Layer 2 of a small transformer language model trained on English Wikipedia (12 layers, counted from 0, width 64).
Take only the direct path to the model's output, skipping the later layers: a vector added to the residual stream pushes a token's score in proportion to its dot product with that token's output vector.

Output vectors of the tokens that the questions are about. A number n stands for (n - 500) times 0.0045.
"ally": 627 676 668 708 467 496 572 654 463 578 272 599 459 433 500 974 511 655 500 585 514 632 410 649 513 534 516 600 601 294 518 496 442 513 430 308 342 451 522 663 736 749 551 458 774 403 448 709 435 408 126 400 525 346 411 523 534 357 739 729 431 565 504 603
"ight": 679 384 367 349 600 601 739 704 454 612 318 571 476 575 596 589 580 414 547 595 722 648 397 496 512 646 490 780 460 595 434 271 511 290 453 421 577 515 488 287 665 503 607 311 792 361 406 615 632 585 347 452 618 504 489 492 332 481 637 703 619 504 392 582
"ent": 566 579 633 493 423 581 689 515 455 459 456 329 572 400 565 518 588 673 664 556 701 136 571 628 507 415 431 298 535 574 640 479 371 476 366 680 560 343 511 466 576 581 604 597 619 619 480 638 309 381 149 432 644 455 613 488 468 406 603 457 446 496 588 578
"ological": 393 504 671 376 442 300 778 795 494 759 582 515 366 504 367 418 340 383 678 637 790 474 537 685 608 553 562 573 516 524 714 211 430 360 262 339 229 423 517 694 576 618 388 541 616 379 476 640 440 363 446 522 440 451 580 714 210 419 642 587 595 555 452 365
"ish": 603 325 405 639 462 555 417 659 460 544 456 424 443 611 489 647 368 554 469 586 662 533 434 518 548 443 566 315 541 479 685 514 458 493 504 527 419 431 511 351 432 699 742 403 742 466 428 751 420 561 377 314 605 576 582 577 717 529 670 504 820 496 429 504
" Location": 511 271 509 396 529 412 676 374 475 686 325 458 428 535 491 758 305 605 579 464 726 395 511 615 369 365 434 548 429 896 760 385 699 458 212 573 435 361 396 360 291 704 586 491 490 363 545 512 283 250 584 613 446 649 504 652 294 362 627 759 454 649 662 437
"⁄": 654 366 322 267 742 152 692 362 354 788 445 648 414 678 440 440 334 260 774 462 545 458 377 527 620 280 537 322 558 774 621 253 671 557 234 496 340 392 702 602 610 645 356 250 484 505 420 562 653 467 540 519 492 462 455 597 486 591 706 593 423 480 530 479
"ense": 484 387 551 346 715 371 747 519 440 400 455 451 582 412 616 326 506 458 377 573 683 375 587 595 447 367 547 124 685 437 686 557 486 339 353 511 528 451 463 580 801 449 389 648 644 360 482 643 464 444 381 371 602 387 310 544 582 299 627 558 457 528 430 572
"w": 489 704 490 293 458 604 572 588 485 427 506 470 555 855 419 525 557 535 427 535 571 567 416 537 409 633 458 534 563 532 430 660 605 371 427 368 661 367 644 484 641 457 545 487 467 566 537 679 596 525 500 667 407 624 564 450 571 397 658 609 478 497 418 352
"dge": 586 303 362 627 442 654 531 492 470 493 512 489 533 480 520 545 635 440 701 756 714 723 329 563 528 250 648 588 596 468 728 322 773 392 322 545 364 163 745 291 588 620 446 436 664 416 360 587 588 468 531 513 457 521 523 542 373 392 493 519 387 694 425 405
"ction": 715 564 239 431 524 453 682 531 476 427 564 526 504 599 555 534 540 275 624 687 463 675 166 715 411 255 694 542 497 295 556 384 605 249 344 540 217 317 593 691 739 796 466 514 460 273 467 627 481 347 602 518 493 359 632 527 592 571 465 500 537 663 508 557
"ward": 507 625 299 259 451 582 538 606 455 621 500 481 771 600 496 577 176 504 661 605 546 491 282 517 436 453 531 432 379 572 543 472 786 488 432 536 535 584 927 620 518 416 324 532 744 380 453 562 579 674 285 366 458 695 658 536 538 203 363 607 703 463 344 567
"ň": 745 477 409 264 523 276 488 555 479 529 471 732 666 801 259 524 442 396 753 555 689 388 259 538 447 366 448 356 684 799 735 463 754 472 530 482 588 436 635 800 540 715 400 464 697 551 298 649 403 483 309 520 508 631 345 801 256 356 571 748 661 697 658 543
"un": 450 460 551 221 485 553 717 430 478 487 438 529 525 778 619 392 434 660 324 516 500 556 586 473 506 500 467 485 507 590 559 503 462 309 447 359 535 509 463 406 522 469 362 298 518 525 432 717 481 427 423 542 513 459 324 571 643 390 562 643 478 332 463 359
"n": 480 478 291 490 425 411 436 384 516 433 616 479 405 379 510 579 588 525 760 650 423 459 479 550 425 583 381 530 523 828 528 420 438 221 292 525 379 529 670 396 624 442 537 626 433 583 286 635 696 548 297 539 438 493 480 435 547 389 438 338 598 565 516 458
"ling": 411 469 446 727 461 493 547 512 440 732 493 494 396 696 274 373 513 535 405 450 649 391 477 678 377 277 513 493 395 596 579 482 493 422 532 490 393 378 622 651 504 557 540 484 638 444 298 765 623 402 325 372 509 565 320 461 283 504 788 584 500 572 479 512
"ted": 572 386 623 544 412 534 723 256 508 525 437 522 539 333 513 394 514 418 653 707 559 398 551 726 584 500 519 613 625 750 428 575 728 380 675 645 479 524 596 589 763 704 462 424 715 427 427 671 390 444 427 447 424 287 64 606 268 346 630 445 736 635 496 462
"l": 561 430 500 528 482 500 467 434 500 490 507 464 365 534 604 612 359 594 464 508 464 263 450 627 429 438 320 456 572 580 568 184 596 411 354 563 435 412 723 592 368 376 236 365 630 491 397 631 653 599 162 318 571 527 355 410 441 271 483 478 565 444 448 325
"posed": 497 590 413 374 443 291 762 364 440 473 380 521 570 439 405 564 201 537 587 537 604 387 374 562 704 571 543 421 601 778 601 710 682 397 358 493 372 605 524 459 542 626 146 331 565 300 528 651 469 525 296 583 585 397 252 614 346 362 565 548 462 491 452 406
"Species": 646 412 157 406 531 406 673 829 394 547 560 529 665 427 440 263 193 541 953 866 749 539 527 677 505 366 559 293 447 235 727 459 500 406 191 556 319 454 243 607 586 565 377 331 474 513 249 584 265 379 225 563 500 597 287 517 462 391 410 774 769 952 510 826
"ŏ": 778 368 422 267 662 363 702 373 482 440 316 590 617 586 233 443 245 430 471 534 693 177 437 486 599 328 365 393 651 632 719 487 527 464 344 641 504 368 491 396 696 536 357 325 599 527 300 704 311 571 287 505 217 573 518 674 365 384 646 819 727 480 522 458
"y": 454 434 663 512 460 429 476 312 526 527 516 572 526 701 440 619 516 518 450 565 734 555 430 422 481 528 466 620 538 625 555 611 448 199 688 446 416 533 627 470 692 367 531 652 363 444 385 575 389 508 331 556 660 513 621 530 324 588 552 439 603 415 447 618
"General": 618 367 371 334 513 555 760 746 433 477 564 456 808 667 313 716 221 449 533 631 446 145 544 576 441 312 631 146 330 351 648 534 574 496 382 351 236 444 568 682 538 519 488 568 537 325 482 612 344 306 350 567 534 562 394 486 401 283 425 582 528 539 785 577
" album": 485 545 387 384 783 264 610 640 486 604 286 496 563 681 457 636 564 496 452 567 707 403 310 661 657 273 613 647 413 842 456 307 525 409 564 691 328 541 396 600 586 481 445 611 692 510 459 606 340 181 567 110 590 505 445 495 448 409 651 764 626 654 524 695
"ant": 624 590 504 598 439 461 576 599 508 430 270 472 548 489 549 479 558 470 715 616 653 283 517 514 535 469 494 468 658 556 764 437 446 675 552 573 520 543 405 425 412 554 592 492 771 315 305 698 562 500 486 301 654 390 531 560 451 451 748 593 593 432 582 247
" $": 486 515 578 387 576 448 605 635 455 530 373 517 623 584 394 683 347 294 702 707 487 301 361 624 591 544 333 437 335 429 460 679 508 364 170 707 265 496 614 513 718 510 372 445 804 390 569 479 462 465 611 446 379 410 439 500 566 535 723 693 611 466 555 770
"town": 430 515 475 267 414 418 531 808 465 559 639 500 796 417 488 635 367 394 391 621 668 315 584 556 435 360 683 379 567 729 582 373 718 496 545 390 345 431 622 386 670 448 449 483 633 410 468 633 418 547 575 309 460 838 334 552 524 270 403 510 639 487 523 847
"day": 367 470 196 517 352 431 713 349 511 477 495 476 439 444 223 509 269 322 533 537 959 472 400 580 673 551 733 242 425 582 477 350 887 618 108 325 301 350 573 597 723 461 574 582 558 463 482 582 592 508 329 358 462 486 588 471 423 315 434 587 568 256 551 618
"ə": 600 368 466 346 604 407 709 546 479 603 306 686 479 746 299 723 372 350 564 521 692 341 515 567 669 545 518 296 584 514 736 284 704 327 446 583 347 481 424 548 529 637 381 355 730 509 386 693 419 546 314 424 314 621 582 534 580 352 614 586 599 491 466 518
"ard": 567 639 526 524 473 508 635 755 517 489 385 482 721 513 406 607 507 446 600 605 669 173 560 488 430 368 585 590 641 518 633 67 484 567 611 404 419 458 611 490 526 483 309 395 471 572 309 708 604 449 369 718 561 628 635 656 334 512 796 441 572 746 531 431

Each question shows what one neuron of this layer's MLP adds at an activation of 1. A number n stands for (n - 500) times 0.00053.

n184: 329 601 572 660 439 458 764 303 489 706 428 685 380 385 444 347 554 713 577 560 380 621 472 231 528 558 672 520 418 551 369 449 534 706 623 500 353 422 518 657 420 495 488 482 541 375 473 672 608 511 467 482 443 531 457 419 539 604 522 387 397 540 682 580
Which of these tokens does it push up most? "ling"

n114: 313 318 534 426 387 339 568 566 526 432 425 543 503 331 427 646 373 522 295 702 506 451 405 686 652 568 494 385 407 455 425 629 452 366 458 609 357 662 452 544 539 653 603 367 479 288 442 446 346 436 502 580 591 474 451 647 427 521 353 738 226 582 412 424
Which of these tokens does it push up most? "posed"

n190: 391 525 430 480 356 476 556 590 321 506 542 453 386 470 548 248 403 275 437 508 307 389 661 385 521 641 485 317 520 481 490 707 466 684 493 413 425 417 551 723 462 805 356 678 509 552 417 705 470 245 540 441 289 561 450 372 490 329 410 687 696 379 613 544
Pushed down most: "ight"

n22: 367 480 427 481 518 300 413 470 473 674 469 526 375 670 638 397 486 487 430 486 479 386 263 343 423 465 467 511 379 863 441 373 258 504 507 659 470 410 416 523 511 546 373 544 418 592 538 315 379 583 419 474 518 459 458 506 680 471 666 512 572 789 391 691
Which of these tokens does it push up most? " album"

n91: 387 472 532 379 672 575 566 542 625 480 508 604 560 356 482 342 397 657 504 461 437 488 531 392 429 397 511 332 646 583 559 538 529 379 331 411 527 473 468 549 523 391 440 519 516 278 564 707 503 500 507 540 714 555 209 640 317 426 463 384 377 668 574 409
Which two tokens does it push up most, strongest first? "ense", "posed"

n76: 492 530 672 537 456 446 686 526 479 402 748 562 435 524 227 550 474 530 470 563 577 283 529 603 467 688 303 496 467 502 531 702 505 341 514 432 429 248 458 240 418 666 419 564 333 384 356 438 412 525 496 400 420 604 643 405 541 476 713 547 545 606 530 455
Which of these tokens does it push up most? "ŏ"

n185: 336 429 522 561 305 512 426 572 686 508 676 483 628 601 183 617 386 709 311 505 436 504 707 653 386 580 231 338 477 391 444 591 488 610 320 538 569 475 775 484 391 471 583 545 526 657 457 522 408 373 323 670 372 462 582 482 439 295 453 465 436 414 505 562
Which of these tokens does it push up most? "General"

n19: 339 375 467 646 493 567 414 544 731 527 502 282 569 455 345 475 395 329 514 605 772 567 640 509 528 641 472 654 443 554 572 506 346 478 474 389 480 483 398 432 624 672 638 477 523 563 552 407 340 440 464 503 532 442 561 322 695 392 641 142 757 377 629 383
Which of these tokens does it push up most? "ish"

n124: 333 423 508 587 536 436 645 591 366 413 458 367 608 619 532 529 551 506 521 718 449 624 674 551 609 504 496 734 607 776 363 521 480 434 588 547 575 458 469 563 426 526 370 283 519 503 565 556 521 501 674 384 711 573 748 607 560 483 510 565 213 467 462 549
Which of these tokens does it push up most? " album"

n89: 489 477 400 410 454 446 447 437 628 517 440 570 410 508 610 342 421 594 453 427 403 321 431 345 422 679 608 521 628 695 423 258 533 516 469 497 556 315 599 615 326 636 555 398 467 519 497 447 342 630 733 510 383 326 585 512 438 433 388 775 434 599 463 279
Which of these tokens does it push up most? " Location"

n111: 416 530 494 544 489 468 367 278 492 452 499 542 413 436 619 498 577 403 329 412 526 582 497 482 449 408 477 541 406 448 630 494 421 388 672 457 423 363 428 453 408 485 532 751 317 474 672 619 518 729 400 569 767 635 400 405 600 442 486 473 502 536 460 495
Pushed down most: " $"

n140: 572 565 463 605 499 713 795 382 566 464 583 544 477 249 690 592 526 439 536 686 383 578 610 456 465 471 394 286 526 469 379 385 511 626 368 597 534 509 339 532 611 379 472 224 644 528 507 473 590 535 685 509 525 437 709 515 375 539 284 404 334 610 509 548
Which of these tokens does it push up most? "dge"

n18: 722 524 479 349 648 536 614 446 562 615 586 750 493 582 389 578 485 408 440 539 463 423 629 585 670 564 419 586 569 506 532 605 646 501 378 390 680 514 763 451 507 638 397 322 503 625 438 427 599 603 601 519 538 305 440 572 538 572 471 588 534 694 442 439
Which of these tokens does it push up most? "⁄"

n172: 403 615 379 445 572 364 493 528 446 534 415 350 362 493 559 370 605 443 416 186 611 554 659 464 709 522 455 415 427 595 509 762 618 527 550 414 518 681 589 332 677 729 474 437 518 589 558 331 302 427 545 627 542 537 273 419 439 456 502 588 511 371 445 309
Which of these tokens does it push up most? "posed"

n151: 334 420 576 534 583 560 583 566 311 626 497 573 303 670 513 511 397 401 385 427 482 501 612 474 386 476 556 502 366 575 783 616 762 317 441 465 327 537 560 492 701 539 560 540 529 397 571 519 466 522 560 434 392 490 416 535 307 422 407 522 571 320 366 458
Pushed down most: "ard"

n35: 485 636 557 343 535 601 364 514 483 623 464 596 510 736 353 409 402 821 518 647 475 442 524 492 603 544 451 579 462 481 464 512 421 505 187 620 438 663 513 488 483 521 376 388 382 676 402 420 638 412 531 545 676 578 573 446 521 505 746 579 357 766 563 841
Pushed down most: "ted"

n175: 317 630 423 406 663 491 638 492 472 457 373 548 666 368 559 439 701 403 667 353 443 515 603 501 513 711 687 295 537 415 495 500 518 291 558 558 705 417 566 558 578 507 395 400 524 395 491 493 496 291 475 595 734 519 418 649 553 364 421 844 613 537 504 502
Which two tokens does it push up most, strongest first? "ense", "Species"

n178: 597 476 401 438 590 521 500 550 526 669 294 462 477 558 466 547 436 528 636 587 523 445 456 499 372 359 638 518 694 698 306 344 459 430 551 666 483 373 598 599 561 624 490 606 484 589 433 508 403 268 484 294 501 677 422 546 512 396 642 319 641 605 606 480
Which of these tokens does it push up most? " album"

n86: 676 650 422 228 540 506 382 610 501 574 375 554 534 420 376 354 524 513 531 619 549 426 628 715 444 583 419 579 375 503 561 368 541 639 546 576 467 521 443 285 620 383 532 544 609 553 583 491 438 555 638 416 443 710 375 481 488 390 428 359 304 459 460 415
Which of these tokens does it push up most? "town"

n145: 417 501 628 515 444 469 377 267 406 415 470 545 521 489 391 641 511 663 493 385 581 684 487 346 415 479 345 490 413 341 669 501 569 588 481 346 375 502 492 625 813 665 429 431 430 668 390 596 517 388 718 625 481 534 608 514 613 455 439 267 701 449 509 307
Which of these tokens does it push up most? "y"

n116: 678 628 439 422 535 349 487 554 629 698 538 520 507 445 416 526 584 540 471 635 684 527 719 548 314 556 414 558 682 435 438 441 610 455 319 462 498 485 521 464 470 569 412 466 497 490 372 616 551 632 617 299 604 562 460 673 646 518 580 531 433 574 372 438
Pushed down most: "General"

n113: 477 614 691 478 436 624 318 641 450 726 640 538 534 330 554 761 386 682 345 552 414 333 406 446 429 368 433 500 471 492 514 484 477 635 464 628 464 529 464 397 683 288 528 732 591 310 585 447 737 443 682 447 662 496 315 426 649 486 399 572 503 412 598 658
Which two tokens does it push up most, strongest first? "town", " $"

n158: 367 731 680 406 264 583 373 681 638 613 594 631 406 227 451 410 492 367 481 358 282 587 429 572 515 445 487 542 583 647 492 500 659 398 365 309 637 744 324 528 311 540 580 584 571 504 471 416 510 343 686 537 578 345 528 583 679 466 588 558 453 558 370 459
Which of these tokens does it push up most? "ological"

n112: 483 385 460 532 437 570 479 415 493 468 538 591 550 532 208 517 548 480 370 538 667 542 184 476 596 430 547 369 478 540 444 510 752 312 511 655 239 629 641 494 632 356 492 399 352 720 621 666 384 540 512 421 543 663 312 601 596 463 484 325 574 484 301 582
Pushed down most: "ant"

n170: 610 411 426 333 399 467 711 494 402 715 529 307 391 358 387 512 410 668 498 500 561 550 292 428 449 572 478 593 604 594 630 526 339 505 513 526 605 649 324 347 298 650 681 533 274 500 484 536 481 532 407 495 369 483 472 614 397 318 663 502 593 480 435 490
Which of these tokens does it push up most? " Location"

n173: 492 489 416 399 679 468 778 451 537 368 415 467 566 577 421 519 523 382 612 561 526 669 542 623 369 552 502 470 477 412 491 379 591 535 447 288 428 573 331 500 510 459 505 480 450 458 544 336 414 493 306 516 485 568 426 338 623 358 651 559 374 694 505 648
Which of these tokens does it push up most? "Species"

n69: 416 483 407 433 490 510 332 392 582 229 490 481 638 433 603 536 518 624 618 576 507 575 284 610 511 488 189 610 467 610 594 543 519 522 594 453 487 533 568 486 561 473 431 396 621 299 620 622 541 608 561 422 438 557 460 337 520 335 545 434 532 368 383 449
Which of these tokens does it push up most? "ward"

n94: 569 724 626 434 665 556 725 542 531 501 527 443 453 607 651 543 535 277 557 629 365 503 405 622 706 538 712 354 636 309 359 576 561 253 574 682 462 494 325 417 503 338 480 564 761 599 461 532 469 411 551 487 477 515 283 672 275 547 635 427 589 342 491 654
Pushed down most: " Location"

n152: 216 453 462 541 710 656 563 567 654 632 510 416 520 482 497 460 608 294 614 510 226 513 505 494 502 330 518 479 652 658 555 691 607 484 357 567 712 534 527 411 615 573 186 536 278 353 428 585 560 214 564 627 410 354 496 628 350 605 500 537 257 523 291 587
Pushed down most: "ish"

n95: 406 689 394 616 292 342 705 268 500 563 375 494 410 574 416 512 255 628 552 619 643 456 324 427 604 609 609 574 463 602 286 585 535 508 579 407 457 299 509 486 556 459 492 423 644 358 473 311 413 712 391 424 460 551 583 449 622 631 363 534 452 700 535 430
Which of these tokens does it push up most? "day"

n6: 469 571 407 513 615 478 420 576 463 392 519 583 489 482 390 493 522 506 294 456 442 496 462 592 334 328 217 498 422 381 242 651 426 519 556 381 425 514 440 625 487 357 511 570 469 468 534 505 674 454 465 566 579 377 653 569 414 624 733 524 508 480 283 641
Which of these tokens does it push up most? "ling"

n73: 679 295 582 559 573 467 668 334 692 503 386 420 618 551 421 749 458 626 571 350 502 642 562 486 476 565 659 676 599 488 738 458 462 317 386 508 378 575 539 541 378 531 524 362 729 561 486 689 500 362 554 541 430 408 501 385 437 258 398 555 450 429 581 499
Which of these tokens does it push up most? " Location"

n123: 493 718 701 407 469 462 547 634 604 378 707 326 201 493 507 560 513 337 500 392 600 519 755 443 581 467 425 547 693 596 605 500 347 702 356 400 566 406 508 668 474 507 385 749 558 490 483 608 513 359 606 516 353 738 453 674 663 428 752 464 709 302 419 403
Which of these tokens does it push up most? "ological"

n7: 669 406 279 656 637 482 462 511 546 293 305 466 776 616 316 628 642 614 352 349 542 591 528 536 527 472 408 469 345 438 539 359 426 448 342 422 294 548 351 360 344 510 413 531 613 489 530 423 689 441 389 537 432 573 566 294 569 260 550 527 573 578 329 490
Which of these tokens does it push up most? "ə"

n104: 464 408 598 535 321 413 499 526 614 404 553 472 533 600 450 484 589 548 527 483 552 478 439 300 349 491 456 475 372 631 707 561 375 553 518 388 486 365 684 420 431 607 672 629 371 583 423 576 557 653 540 558 799 490 564 511 467 518 448 566 539 438 374 493
Which of these tokens does it push up most? "y"

n128: 442 566 563 744 335 491 479 531 581 459 415 401 457 288 381 632 517 347 487 401 565 614 568 535 467 550 803 664 541 432 530 742 381 557 442 541 515 322 360 564 589 457 459 601 699 702 428 783 563 473 446 672 546 226 455 428 536 417 545 554 636 608 511 315
Pushed down most: "⁄"

n66: 307 360 469 459 452 449 576 484 341 741 297 595 445 463 395 524 406 589 617 627 583 631 621 686 457 604 529 270 581 378 543 495 662 485 305 542 566 545 461 502 598 686 493 464 628 489 424 431 607 483 509 825 613 611 425 529 311 493 566 257 560 523 127 353
Pushed down most: " album"

n164: 618 416 631 603 525 550 533 374 412 652 663 509 618 523 376 652 540 381 491 645 299 638 574 285 493 576 496 614 345 545 315 392 526 321 608 569 388 412 404 412 429 407 203 491 158 441 187 530 504 664 689 450 366 424 468 379 714 378 545 536 371 620 525 368
Pushed down most: "ent"

n20: 394 446 599 491 668 397 522 562 645 601 429 425 671 568 512 653 467 378 554 377 398 405 718 540 517 468 655 443 400 490 283 537 391 561 562 570 478 495 687 714 772 451 443 413 548 664 653 451 558 578 380 456 425 489 520 553 501 554 660 544 757 411 560 517
Which of these tokens does it push up most? " $"

n51: 368 483 624 474 628 555 464 610 415 473 442 489 521 627 510 423 533 653 423 750 733 688 592 551 556 719 369 626 533 451 655 584 543 448 293 471 623 465 517 406 706 431 455 413 627 433 634 502 812 704 442 603 505 627 535 375 595 445 603 425 343 446 544 328
Which two tokens does it push up most, strongest first? "w", "ight"